Layer 4 of a small transformer language model trained on English Wikipedia (12 layers, counted from 0, width 64).
A neuron's activation on a vector x is GELU(weights . x + bias), where the dot is the dot product.
The model reads these tokens: "rack" " list" "ing" "==" "\n" "\n" "===" "S" "ide" " 1" "===" "\n" "1." " \"The" " O" "ld" " Song" "s" "\"" " (D" "av" "id" " P" "om" "er" "an" "z"

The vector x that enters this layer's MLP at each token. A number n stands for n times 0.038.
0 "rack": 9 -33 -24 37 -32 18 -13 28 -34 42 3 4 -13 8 40 6 27 -34 18 5 -28 28 -12 -26 2 14 -39 10 60 20 21 18 6 -10 48 -80 -16 -35 -48 -41 11 1 -36 35 -14 27 17 29 -14 -17 -2 -5 -18 -11 20 -4 6 -46 13 -25 -3 12 22 48
1 " list": -12 -28 -11 29 -5 34 -18 18 -30 25 5 -16 -18 16 9 27 34 -22 4 19 0 52 -19 -18 -22 3 -6 17 47 -16 27 13 27 22 43 -75 -17 -59 -42 -30 -8 12 -35 30 -30 29 -13 56 -8 -40 16 -11 -33 -1 27 18 2 -30 0 -40 18 21 -5 22
2 "ing": 16 -6 -24 46 -10 31 -2 30 5 22 -3 -8 -9 -3 41 28 33 3 -1 16 -30 40 -11 -35 8 4 3 16 26 -40 20 0 -16 1 14 -44 24 -54 -79 -41 1 -14 -22 58 9 49 -43 29 -30 -19 -36 -27 -38 11 36 10 24 -27 -10 -9 19 7 11 -1
3 "==": -25 13 -16 37 -3 1 -43 17 -21 25 2 -10 -19 -10 14 11 -21 -21 18 4 21 44 -28 13 17 11 1 25 -24 -15 17 13 4 -36 42 -33 7 -60 -60 1 -21 -4 4 42 13 18 -43 61 -15 -4 -46 12 -15 -8 43 14 4 -29 -11 -39 42 55 15 9
4 "\n": -13 -5 -5 21 -28 42 1 2 -30 22 -15 -27 1 10 35 32 -22 -62 2 3 15 41 -16 15 -12 -14 0 -8 -31 -10 30 7 5 -48 16 -59 19 -17 -68 11 12 43 -11 61 17 40 -7 40 -36 -7 2 -10 8 -6 25 -18 18 -30 -51 -11 48 20 22 -3
5 "\n": -12 -8 -11 29 -18 52 -5 -3 -37 19 -8 -20 -5 9 37 36 -10 -52 3 -3 22 34 -14 19 -8 -19 8 -14 -33 -17 40 10 16 -47 9 -58 23 -7 -51 -1 28 28 -21 45 17 31 -10 36 -35 -5 5 -19 -1 17 10 -26 23 -40 -63 -22 53 24 18 5
6 "===": -24 -12 -5 33 20 39 -46 1 -1 22 -31 -11 -13 29 18 21 0 15 -10 2 49 40 -23 -7 9 -20 -22 2 -31 -16 39 10 26 -19 46 -15 20 -51 -37 -5 8 4 -18 45 9 17 -14 30 -20 -4 -20 -5 -29 11 5 15 6 -56 -70 -46 27 45 20 4
7 "S": -22 16 -4 15 3 25 -31 7 -29 -12 -40 -20 12 35 -7 -34 29 -15 -20 12 10 20 26 22 25 28 -35 21 -8 -10 28 -3 18 -59 24 -53 12 15 -57 -24 5 26 -25 70 28 44 -13 -6 -25 -27 -6 -2 5 -24 35 -2 34 -47 -28 -19 50 7 -6 2
8 "ide": 14 6 -48 6 -17 7 -12 -12 -9 8 -5 -35 -49 29 23 28 27 -1 5 53 8 49 17 -27 29 3 -25 -1 11 -3 39 24 -12 -45 57 -47 -60 15 -36 -19 13 12 -33 36 2 14 -7 53 -27 -19 -12 5 -24 -50 26 13 25 -23 -26 -23 1 6 11 26
9 " 1": -35 -10 0 23 -42 38 -23 -1 -29 -13 -9 8 -1 10 33 12 16 -26 -9 9 9 52 -9 18 0 30 -37 34 32 11 43 -15 17 10 62 -21 31 13 -58 -17 -14 14 -42 39 -15 19 -22 25 -45 6 -24 -33 -35 -37 -2 -1 28 -52 -19 -22 38 -9 20 30
10 "===": -23 -18 2 24 15 20 -52 13 7 14 -9 -34 -11 27 16 26 -5 18 0 6 49 72 -24 -12 4 7 -24 1 -13 -8 31 -10 -1 -18 55 -15 23 -51 -55 6 -9 20 -21 36 2 29 -34 26 -22 1 -29 3 -24 -22 11 20 5 -44 -31 -54 12 50 24 12
11 "\n": -7 -2 2 21 -28 44 -4 11 -30 20 -14 -35 -1 8 34 37 -15 -62 11 6 26 36 -22 12 -8 -9 -2 4 -29 -6 32 6 1 -50 13 -54 21 -15 -75 11 13 47 -17 54 12 39 -9 37 -30 -9 7 -24 1 -3 15 -17 20 -36 -49 -21 44 18 17 3
12 "1.": -19 -30 -5 42 2 48 -29 -8 10 10 -9 7 -35 22 -2 7 -13 -27 -12 -27 22 20 23 15 -2 -3 -24 -4 0 -30 43 -30 9 -10 32 -40 3 -3 -37 23 56 4 -18 94 16 2 -22 28 -8 7 3 -2 -17 2 -20 5 0 -68 -42 -14 67 -4 -15 7
13 " \"The": -16 3 -38 43 2 3 -36 9 -14 39 -41 -8 -19 -15 54 20 21 -12 2 -31 0 26 -5 -23 14 1 -10 27 -12 -20 39 19 13 -12 19 -19 -3 12 -24 -16 -1 34 -19 93 13 19 -4 -8 -46 -23 34 -1 -10 -19 -1 -35 25 -47 -28 -34 66 12 -8 1
14 " O": 14 1 -11 34 -11 20 -8 17 -24 19 -12 -4 5 -1 44 -16 16 -31 2 39 26 29 4 -2 -1 27 -23 4 29 -14 60 -21 21 -42 35 -49 -5 21 -29 -56 0 6 -20 35 -7 25 -7 -8 -53 32 35 -25 -13 -42 10 -42 40 -26 -22 -51 47 -12 -15 0
15 "ld": 6 -2 -28 16 -6 20 15 36 15 15 -8 14 -3 20 21 1 46 5 23 9 -22 50 20 -31 4 48 -11 8 14 -10 73 45 -29 -19 13 -38 -29 -1 -53 -43 21 -2 -47 25 -13 -35 -15 5 -12 -1 35 -32 -31 -24 16 -55 31 -47 -6 -32 3 23 -6 -16
16 " Song": 2 -7 -50 30 -20 12 -14 27 -4 55 -30 -7 -4 2 49 20 -1 -10 15 29 10 25 -3 -20 16 19 -26 7 28 14 52 4 8 -24 65 -76 -29 -20 -22 -33 -14 8 -58 46 -10 22 12 -1 3 -15 33 -20 -33 -21 -9 -16 7 -32 15 -43 35 12 -24 9
17 "s": 9 10 -37 4 -11 17 -2 4 0 22 -5 -32 10 2 64 -13 10 -31 2 24 -22 12 1 4 42 33 -34 20 36 -12 40 12 18 -31 63 -26 -14 -2 -66 -27 -16 10 -36 22 2 29 -1 14 6 -41 5 -16 9 -4 11 -30 23 -71 17 -28 34 -3 -55 21
18 "\"": 7 -8 -5 26 -27 42 -43 -10 0 13 2 -41 -65 -1 41 28 -2 -14 21 -16 8 22 -26 2 32 22 -32 22 20 8 20 12 31 -43 57 -70 17 -10 -50 -2 -36 3 -9 39 -1 13 -8 8 -2 -12 -20 1 -1 -13 2 -11 15 -56 18 -26 46 42 2 25
19 " (D": -12 -9 -6 10 -14 54 -14 23 -33 22 -26 -25 -3 12 18 -36 17 -1 11 13 26 33 13 -14 11 8 -54 49 -1 -2 30 -2 36 -44 34 -67 23 5 -15 -38 -24 22 -28 51 -21 7 -19 11 -72 -8 20 18 5 -18 9 -15 8 -41 -20 -10 59 5 21 1
20 "av": -19 -22 -14 44 26 42 11 44 -9 12 -16 -30 -8 -17 26 20 32 -32 12 -9 -11 41 80 -17 8 -16 -58 19 -15 -11 38 29 6 -8 28 -38 -27 1 -17 3 -2 -12 -16 5 46 21 -27 -25 -15 10 39 -28 -31 -13 11 2 18 -69 9 -22 -10 0 -9 -26
21 "id": -1 -21 -51 35 -5 16 15 36 -28 12 23 -31 -25 24 20 23 10 -18 6 26 16 54 47 -3 12 7 -41 27 9 8 44 18 -18 4 25 -40 -59 -44 -46 -63 27 4 -37 -10 -17 0 8 1 -26 33 -12 2 -11 -3 32 -44 8 -41 9 -16 20 16 -1 16
22 " P": -7 -30 -20 42 -7 33 -9 34 -9 28 -46 -15 24 -13 25 -13 7 -29 32 8 31 20 29 29 11 36 -22 32 22 14 32 -10 21 -21 37 -55 0 -16 -47 -35 -10 -22 -25 35 -5 35 -4 -14 -35 1 28 -18 -24 -22 -7 -29 46 -49 -39 -39 32 -12 6 17
23 "om": 10 -37 -23 48 -9 41 1 18 -32 13 14 -51 -6 -9 9 18 -2 -44 31 9 37 18 53 9 17 38 -20 -4 15 -41 28 15 16 -52 33 -20 -53 -1 -11 5 -4 0 -32 -9 -5 37 40 10 -1 8 -1 -54 -30 -36 23 -37 23 -7 -1 -53 5 20 5 6
24 "er": 6 -21 -61 17 7 32 18 41 20 -9 -5 -35 -20 -5 29 58 6 -17 11 -10 37 19 41 7 25 20 -24 13 2 5 33 14 0 -52 77 -50 -49 -22 -26 7 -12 -5 -63 1 -12 3 4 2 20 -11 -15 -45 -21 9 19 -9 28 -18 -18 -12 2 11 -26 19
25 "an": -29 1 -69 31 -4 -9 26 17 -23 -9 3 -25 -24 7 63 25 17 -50 15 28 8 55 5 19 40 22 -33 15 23 -2 10 40 16 -1 40 -53 -32 -7 -50 -27 -22 10 -37 15 -22 -6 6 -15 13 -27 4 -31 -6 -27 22 11 9 -51 3 -16 29 20 -4 24
26 "z": -25 -13 -15 33 -18 18 16 27 -10 5 4 -33 -18 25 55 11 44 -33 24 16 -5 22 31 23 21 8 -62 40 15 43 8 19 47 -23 40 -54 -7 13 -59 -58 -34 -7 -51 -13 -12 9 7 1 -16 -27 -27 -14 -26 -15 3 -14 3 -3 1 -20 10 10 -2 41

Each question shows the input weights of one neuron of the MLP. A number n stands for n times 0.0092.

n296 (bias -0.027): 11 -11 -16 -28 -7 -27 -20 0 30 -4 9 71 0 14 36 6 22 -23 -28 12 24 -10 -20 -23 -41 -16 -24 12 -8 4 -2 -8 4 -16 -43 31 3 21 6 -15 44 1 -4 -19 24 13 31 36 -25 10 9 -22 25 23 -3 -1 29 11 -49 11 -41 40 -35 6
It fires most on token 5 "\n"

n192 (bias -0.020): -10 -12 11 -14 25 -5 -10 -12 -7 -11 34 0 -4 -16 -2 -41 16 -40 6 5 -11 0 22 -7 -6 -37 -18 -8 -22 17 -17 -26 -26 -15 -8 -1 11 57 -13 23 -3 15 -35 17 -18 -16 -11 4 -6 16 -21 2 33 39 18 12 5 54 50 -7 37 49 -12 -19
Its three highest activations, in order, are on tokens 7 "S", 19 " (D", 26 "z"

n69 (bias -0.026): -28 20 8 0 -33 10 13 -4 14 -9 6 -4 -8 8 -6 -56 -39 20 11 -13 29 -3 20 -15 22 -22 -19 3 24 7 -2 13 -9 -22 -12 -15 17 7 41 0 -49 -22 1 -24 -46 -15 14 -17 -11 25 9 9 21 27 -14 -19 1 25 25 23 29 42 15 -5
On which token does it fire most, and how strongly? 19 " (D", at about 1.9

n207 (bias -0.023): 39 48 16 8 -12 -5 -6 -12 25 1 -1 -22 15 -11 15 4 30 2 10 -6 37 3 30 -3 -2 9 -39 -20 -21 -3 -15 24 0 -5 -34 -34 26 9 14 30 -15 16 -5 -8 -42 -29 4 6 -24 27 -28 -9 9 -6 -13 13 -41 14 18 1 3 -63 -14 45
On which token does it fire most, and how strongly? 26 "z", at about 0.83

n190 (bias -0.010): 3 -20 -23 29 27 -22 2 -7 -2 -6 -6 10 21 24 15 -18 8 21 -26 34 3 21 -13 8 5 -22 18 -42 -6 40 14 -23 7 39 -16 -8 6 44 -8 7 16 2 5 17 -2 -7 16 -4 -26 15 1 25 -20 -23 -25 -21 -15 -12 -28 0 -18 -36 31 -30
It fires most on token 14 " O"

n231 (bias -0.044): 0 -9 -5 -15 36 44 -21 2 17 -20 -5 9 13 -22 -7 -3 1 -3 -32 17 -40 -26 -8 -7 27 -26 0 9 -57 56 22 0 -12 -26 -19 -17 21 9 5 -12 33 0 28 3 -5 4 14 -11 61 19 32 -24 40 -45 9 -9 -14 26 -26 -3 12 -17 -2 -15
It fires most on token 7 "S"

n156 (bias -0.032): -1 5 1 -14 23 29 -21 29 -7 0 -8 12 8 13 -34 -35 1 26 11 29 -2 -22 11 -42 3 22 6 -8 10 -1 -1 13 11 -26 -14 20 -19 23 -1 -1 -5 1 11 -20 -15 18 -10 -26 19 -12 -4 -6 15 49 8 -23 14 23 -42 -45 -23 -10 20 -8
It fires most on token 23 "om"

n22 (bias -0.028): -3 3 21 5 13 -13 -1 -18 48 -14 -13 8 -20 -36 -13 -3 9 36 -17 10 -2 22 8 31 -14 -34 -27 10 -5 16 23 -34 34 -6 39 28 -29 -7 -9 10 -3 21 10 -43 17 2 18 29 26 13 10 13 19 -20 -21 11 -55 -17 -25 -15 -22 -6 -3 -45
Its three highest activations, in order, are on tokens 6 "===", 10 "===", 20 "av"

n133 (bias -0.022): 17 0 -15 -4 30 22 53 -35 11 34 -5 6 -13 -6 -10 25 -16 -1 -22 8 10 -57 -11 4 -38 25 -4 13 -9 6 -18 24 2 7 -23 -20 9 -26 -25 20 -18 5 -2 6 32 30 33 10 -5 7 14 -1 -32 -25 -31 7 4 15 31 20 -4 -7 -5 -38
On which token does it fire most, and how strongly? 4 "\n", at about 0.16

n164 (bias -0.031): -8 -7 16 -34 42 0 18 -14 38 -35 3 -24 28 -19 34 22 -28 16 10 -16 29 -20 -7 -13 11 -10 1 6 -13 12 24 -48 -11 -13 -11 20 -7 -28 39 25 -14 9 -18 -8 21 -54 17 6 -13 7 23 -6 7 15 31 -5 25 -14 -38 11 12 -21 -40 -5
On which token does it fire most, and how strongly? 24 "er", at about 1.7

n279 (bias -0.019): 17 -7 6 -56 7 -18 -15 -15 0 -33 -10 -3 4 -7 -35 -19 -8 21 -1 -24 11 22 -23 -16 -45 7 9 -29 0 27 7 -14 -18 -41 32 24 -1 22 -7 36 -26 17 8 -13 -11 45 19 36 -1 25 23 2 14 -7 15 -41 10 -8 -42 41 21 6 12 22
It fires most on token 4 "\n"

n237 (bias -0.020): -15 -16 27 -17 3 -14 -23 8 10 -26 -1 16 0 -26 4 2 -17 2 11 20 -25 11 -8 7 16 9 19 3 0 42 -20 -9 -23 -25 -20 -17 5 -16 -60 43 -11 47 20 -16 -27 30 14 -11 31 29 -2 -9 14 -6 7 -19 -26 27 -2 12 -14 -6 4 15
Its three highest activations, in order, are on tokens 11 "\n", 4 "\n", 3 "=="

n24 (bias -0.038): -10 27 41 -36 31 46 -1 -7 39 -3 -8 0 -38 14 15 9 28 -9 -16 -44 -6 -11 15 21 -12 -20 19 -15 20 12 -3 -19 5 6 -19 6 40 12 4 18 -4 -6 18 0 -1 -23 2 -26 3 -22 13 1 -19 16 -28 -2 37 -41 -5 8 -33 8 -61 15
Its three highest activations, in order, are on tokens 12 "1.", 20 "av", 18 "\""

n76 (bias -0.014): 45 -17 -1 15 -4 -3 1 -16 -27 -10 35 -23 -27 -1 -23 19 -9 12 25 -12 22 2 -21 11 30 18 -10 25 -15 3 8 -1 0 -11 -4 14 2 -6 -41 23 21 -39 4 -20 -17 -7 -5 -16 -9 -14 13 4 26 10 -32 2 -52 40 28 2 19 -1 9 -11
On which token does it fire most, and how strongly? 18 "\"", at about 1.2

n292 (bias -0.022): -8 -34 38 -27 15 -11 27 44 6 30 -46 -15 -21 -4 5 12 20 -17 7 -4 7 -29 -4 1 1 -21 47 -17 33 -5 -11 11 12 28 -24 19 -27 -44 -28 -7 -2 31 24 -40 26 -20 -13 1 -14 -5 -32 20 4 -10 -1 17 -16 14 -3 -12 28 -1 16 20
It fires most on token 1 " list"

n210 (bias -0.021): 12 25 10 -26 6 11 15 26 -10 -24 17 25 10 -13 9 -18 -14 -35 17 -29 -20 16 6 -9 -12 -24 55 -5 -53 26 -19 45 -21 5 -3 17 26 -15 -18 15 -68 14 -10 16 24 8 -6 -4 -17 -24 35 9 29 28 -35 -8 -2 10 45 -51 -34 7 17 -16
It fires most on token 11 "\n"

n94 (bias -0.047): -11 -7 55 2 11 3 26 8 22 -5 20 36 -3 -36 9 -12 21 70 -6 -14 6 1 16 -14 20 11 -1 -1 -17 -1 -23 17 -11 -42 -38 -26 63 -19 48 -25 -12 -53 25 -22 30 -27 0 3 7 10 2 -2 -3 13 11 19 -42 -48 -28 -41 -22 9 -9 4
On which token does it fire most, and how strongly? 6 "===", at about 0.54

n131 (bias -0.023): 16 -46 -45 -20 6 -2 -31 -26 -18 46 -4 12 -13 22 -38 -5 -9 25 1 -31 2 11 21 37 12 -9 0 -19 -4 0 -5 23 8 20 -4 28 3 12 28 -39 -18 35 10 -3 3 33 21 -48 3 32 26 -7 12 -6 13 4 -17 10 10 -36 7 -41 15 -11
It fires most on token 23 "om"

n9 (bias -0.011): 2 41 -29 -8 6 -9 -6 0 4 31 18 7 -3 -4 23 32 14 22 -24 18 -44 -21 -41 -8 10 -19 -13 -21 0 24 0 -6 -7 -13 -24 -33 -13 18 -24 17 13 -9 28 -9 23 -1 -13 22 20 -16 7 8 6 -7 -3 -40 -1 3 1 10 -14 -4 50 14
On which token does it fire most, and how strongly? 8 "ide", at about 1.6

n108 (bias -0.035): 30 -67 25 19 7 -8 16 -33 -1 41 -7 -5 -11 -6 -30 -4 -2 21 -18 -8 -32 -13 0 18 3 8 -5 18 40 -4 -34 4 15 8 11 28 -39 -22 -20 -15 7 34 -24 -12 36 -40 -27 -23 1 33 3 -11 36 28 9 8 3 36 -26 2 7 32 1 -4
It fires most on token 21 "id"

n298 (bias -0.025): 10 2 0 -8 7 -9 -10 39 33 -60 -33 -12 -23 -29 -21 12 8 2 24 -17 -1 25 -5 17 -47 11 3 -31 28 52 6 31 -15 -25 -17 26 -6 -16 -26 14 17 7 39 0 9 -9 -5 16 28 -10 6 -16 -27 32 -15 3 -19 17 19 -29 11 -14 10 9
On which two tokens does it fire most, strongest first? 24 "er", 15 "ld"

n261 (bias -0.033): 12 -5 14 -24 -11 -35 3 14 -10 31 18 25 22 3 16 25 10 25 6 9 -3 27 -39 -7 4 18 11 0 -2 -43 -3 2 7 7 6 23 -18 1 36 -23 45 -25 17 -26 -19 -6 -39 7 25 -16 46 17 1 12 29 -45 -34 -35 2 19 -26 -24 22 -38
On which token does it fire most, and how strongly? 15 "ld", at about 1.7

n151 (bias -0.034): 26 33 -18 -5 5 -22 -12 -2 -34 -3 1 28 9 15 24 15 -1 8 16 -3 3 -32 -12 10 6 30 -35 8 4 28 -4 49 7 30 -30 -7 20 -18 -4 7 9 -7 1 20 2 -10 15 -40 4 -5 -24 16 -6 -21 13 -34 -9 11 11 4 -55 -1 1 2
On which token does it fire most, and how strongly? 0 "rack", at about 0.71

n119 (bias -0.040): 33 -4 13 -21 13 -27 -28 -8 63 41 25 -7 3 13 -11 14 56 -24 -21 -17 6 13 -5 -14 26 -30 25 27 31 -10 -16 -22 -39 -39 -43 7 -24 30 -17 3 9 -8 22 -28 -33 -39 15 8 -27 15 -41 14 -15 31 -15 5 15 -21 -8 13 9 28 18 2
It fires most on token 8 "ide"

n282 (bias -0.022): -3 -37 3 -17 21 16 21 10 17 12 -13 3 -19 28 -25 29 5 -21 17 -15 20 19 11 0 4 3 17 -36 -11 3 -29 -26 33 -33 13 8 21 -4 16 -24 4 43 13 0 -38 -21 -5 -32 -4 -3 -39 -29 13 12 -12 41 1 30 -3 2 -15 -21 12 -30
On which two tokens does it fire most, strongest first? 24 "er", 10 "==="

n266 (bias -0.024): -18 -3 10 -6 39 -4 14 16 -23 -4 31 12 -25 -6 12 -5 10 -10 25 -32 16 4 -29 1 -5 -9 9 11 -16 30 -23 -29 -24 6 -31 3 0 26 -8 24 -34 15 -9 28 -32 -12 21 -66 27 14 -26 25 32 -18 18 -8 -7 -7 -6 2 -22 29 25 29
It fires most on token 25 "an"

n57 (bias -0.010): -64 25 -11 -26 -5 40 0 22 48 -23 -3 10 34 -1 -17 -15 -10 -30 -13 24 -35 -33 -20 46 18 -31 -1 -11 8 -34 -27 -18 27 34 -6 -15 -25 0 -1 4 -7 -30 61 -5 3 23 -30 17 15 5 13 23 -11 40 6 -18 14 -6 35 -10 6 -21 0 23
It fires most on token 17 "s"

n102 (bias -0.015): 18 12 -4 -25 -11 -8 32 0 11 -25 37 2 31 15 -28 -5 47 29 2 -25 35 -8 5 14 8 -17 -35 -11 12 -16 -10 -14 -1 -6 5 9 20 -46 18 -48 -12 26 17 -20 21 -13 4 -15 -13 -6 -9 5 -14 -22 -5 30 3 13 -14 -7 1 -15 50 -17
It fires most on token 19 " (D"

n80 (bias -0.029): 13 1 -14 -13 -8 26 -11 -20 41 42 -30 11 7 10 38 -13 24 -1 -7 14 2 -18 -30 -10 -2 2 15 -16 6 49 4 -2 -57 26 -24 29 -16 -12 17 0 -9 -48 -17 3 -3 0 48 10 -41 1 25 7 -5 14 3 -17 8 10 -26 -15 8 -17 -35 39
It fires most on token 16 " Song"

n294 (bias -0.027): -28 -13 23 -7 -15 1 -12 -12 -23 13 -20 -9 14 25 -17 -24 49 -41 -27 15 1 14 0 27 53 7 3 5 -25 -16 0 -4 -12 11 -4 12 13 11 6 -10 12 10 -10 -3 15 -19 1 3 22 3 16 -9 35 18 5 13 -27 44 -52 13 -30 -28 -37 -19
It fires most on token 7 "S"

n148 (bias -0.023): -13 -25 -26 -43 10 26 -18 -17 14 -5 -3 22 2 -9 30 31 20 38 -33 20 5 -7 17 -5 12 -12 -29 -33 -18 -3 20 7 -30 52 10 25 34 17 31 -1 26 3 3 -57 -9 -5 -11 15 26 -9 -8 13 11 -25 18 -48 -7 -15 -12 -8 16 16 -6 -17
Its three highest activations, in order, are on tokens 15 "ld", 6 "===", 21 "id"

n42 (bias -0.012): 11 9 15 16 -11 -6 2 -14 -10 26 4 -20 -1 -16 27 4 -13 52 -32 -42 -5 2 6 7 -23 -29 15 -25 19 -5 -49 38 4 -6 30 -4 31 -17 0 -3 -18 12 29 20 -17 -3 10 35 -1 -31 -33 31 37 -39 6 33 -30 7 -23 9 3 3 -35 -14
It fires most on token 3 "=="

n218 (bias -0.015): 2 -18 -10 -11 -26 7 2 -28 -44 16 -2 48 38 -3 -19 12 -12 43 19 5 9 16 -16 31 -21 -27 -1 -21 -9 8 8 2 10 -23 -27 -17 -26 -5 -1 5 -18 13 27 -36 -22 3 21 -21 6 11 9 17 5 -19 27 -38 18 27 -47 28 30 0 -3 33
On which two tokens does it fire most, strongest first? 5 "\n", 4 "\n"

n251 (bias -0.012): 8 16 -12 -8 12 15 -22 0 10 -15 45 -4 32 -21 13 -3 42 9 18 -4 1 -12 -33 16 -11 -22 5 17 30 -8 -15 1 -13 16 -26 -2 1 12 -36 -7 2 31 -22 -11 4 -31 -12 -53 -13 5 5 -4 -13 -15 -2 21 23 44 33 -13 5 -9 -2 8
It fires most on token 26 "z"

n307 (bias -0.022): 18 -9 -10 -29 4 21 -15 -12 -13 12 31 4 5 -12 -24 19 -1 2 33 -5 0 -17 -4 6 -39 11 9 16 22 -30 -12 0 23 -4 22 51 -13 -2 15 -15 -5 10 16 -18 12 -6 -10 -24 -11 -7 14 -51 19 29 -41 2 44 43 2 -63 -11 2 3 3
It fires most on token 23 "om"

n214 (bias -0.016): -8 -7 -39 19 6 38 27 -17 -25 2 -5 -12 29 -26 -3 5 -3 4 -5 -30 31 -5 -11 1 -8 13 6 -3 11 3 -7 -10 3 22 1 -2 38 9 44 8 21 53 -9 -40 -17 -34 -21 11 7 -28 -14 25 0 -9 -22 -54 23 11 7 26 8 -11 -9 2
On which token does it fire most, and how strongly? 19 " (D", at about 0.15

n318 (bias -0.024): -7 12 19 -17 -41 -17 -16 32 -6 -9 -2 -13 -1 -29 42 19 -46 4 26 37 -8 8 -22 45 14 -4 14 47 -2 13 -36 -17 -19 -35 -8 28 -5 2 25 27 -29 9 -22 -2 0 -16 0 11 -2 -9 8 -20 39 40 18 -28 -16 28 -11 -17 -29 13 1 17
Its three highest activations, in order, are on tokens 3 "==", 11 "\n", 24 "er"

n289 (bias -0.015): 24 66 6 5 -34 -12 -18 22 -45 -22 -12 3 26 -10 0 -20 -34 3 -2 8 -9 -12 -14 -4 -18 15 17 9 -9 18 0 14 -10 -9 2 24 -32 -13 5 14 -5 -3 -42 16 -12 2 23 10 -30 33 -1 -22 -37 4 -8 11 19 31 13 16 27 -28 -3 -5
Its three highest activations, in order, are on tokens 14 " O", 9 " 1", 16 " Song"

n243 (bias -0.017): 32 -18 4 35 -8 -57 -27 -1 8 24 -9 -3 -16 -7 -19 21 -7 18 6 42 2 17 -34 -21 1 -21 -7 -8 25 8 -25 -17 -21 5 -27 7 -23 -6 -25 30 17 3 -24 -8 8 -32 4 -7 -3 9 12 28 27 -2 -8 -24 38 21 -23 5 36 -27 43 37
It fires most on token 8 "ide"

n41 (bias -0.025): 12 -12 17 -6 -31 -17 -6 -15 -6 -18 1 -21 3 -26 27 7 -9 12 -3 -30 1 18 -22 24 -24 -25 55 39 7 -14 -25 42 -3 -14 17 -7 22 7 6 49 -44 24 -24 -51 -38 18 -23 13 -37 26 16 10 14 23 10 -23 19 31 43 5 1 13 -34 3
On which token does it fire most, and how strongly? 18 "\"", at about 0.81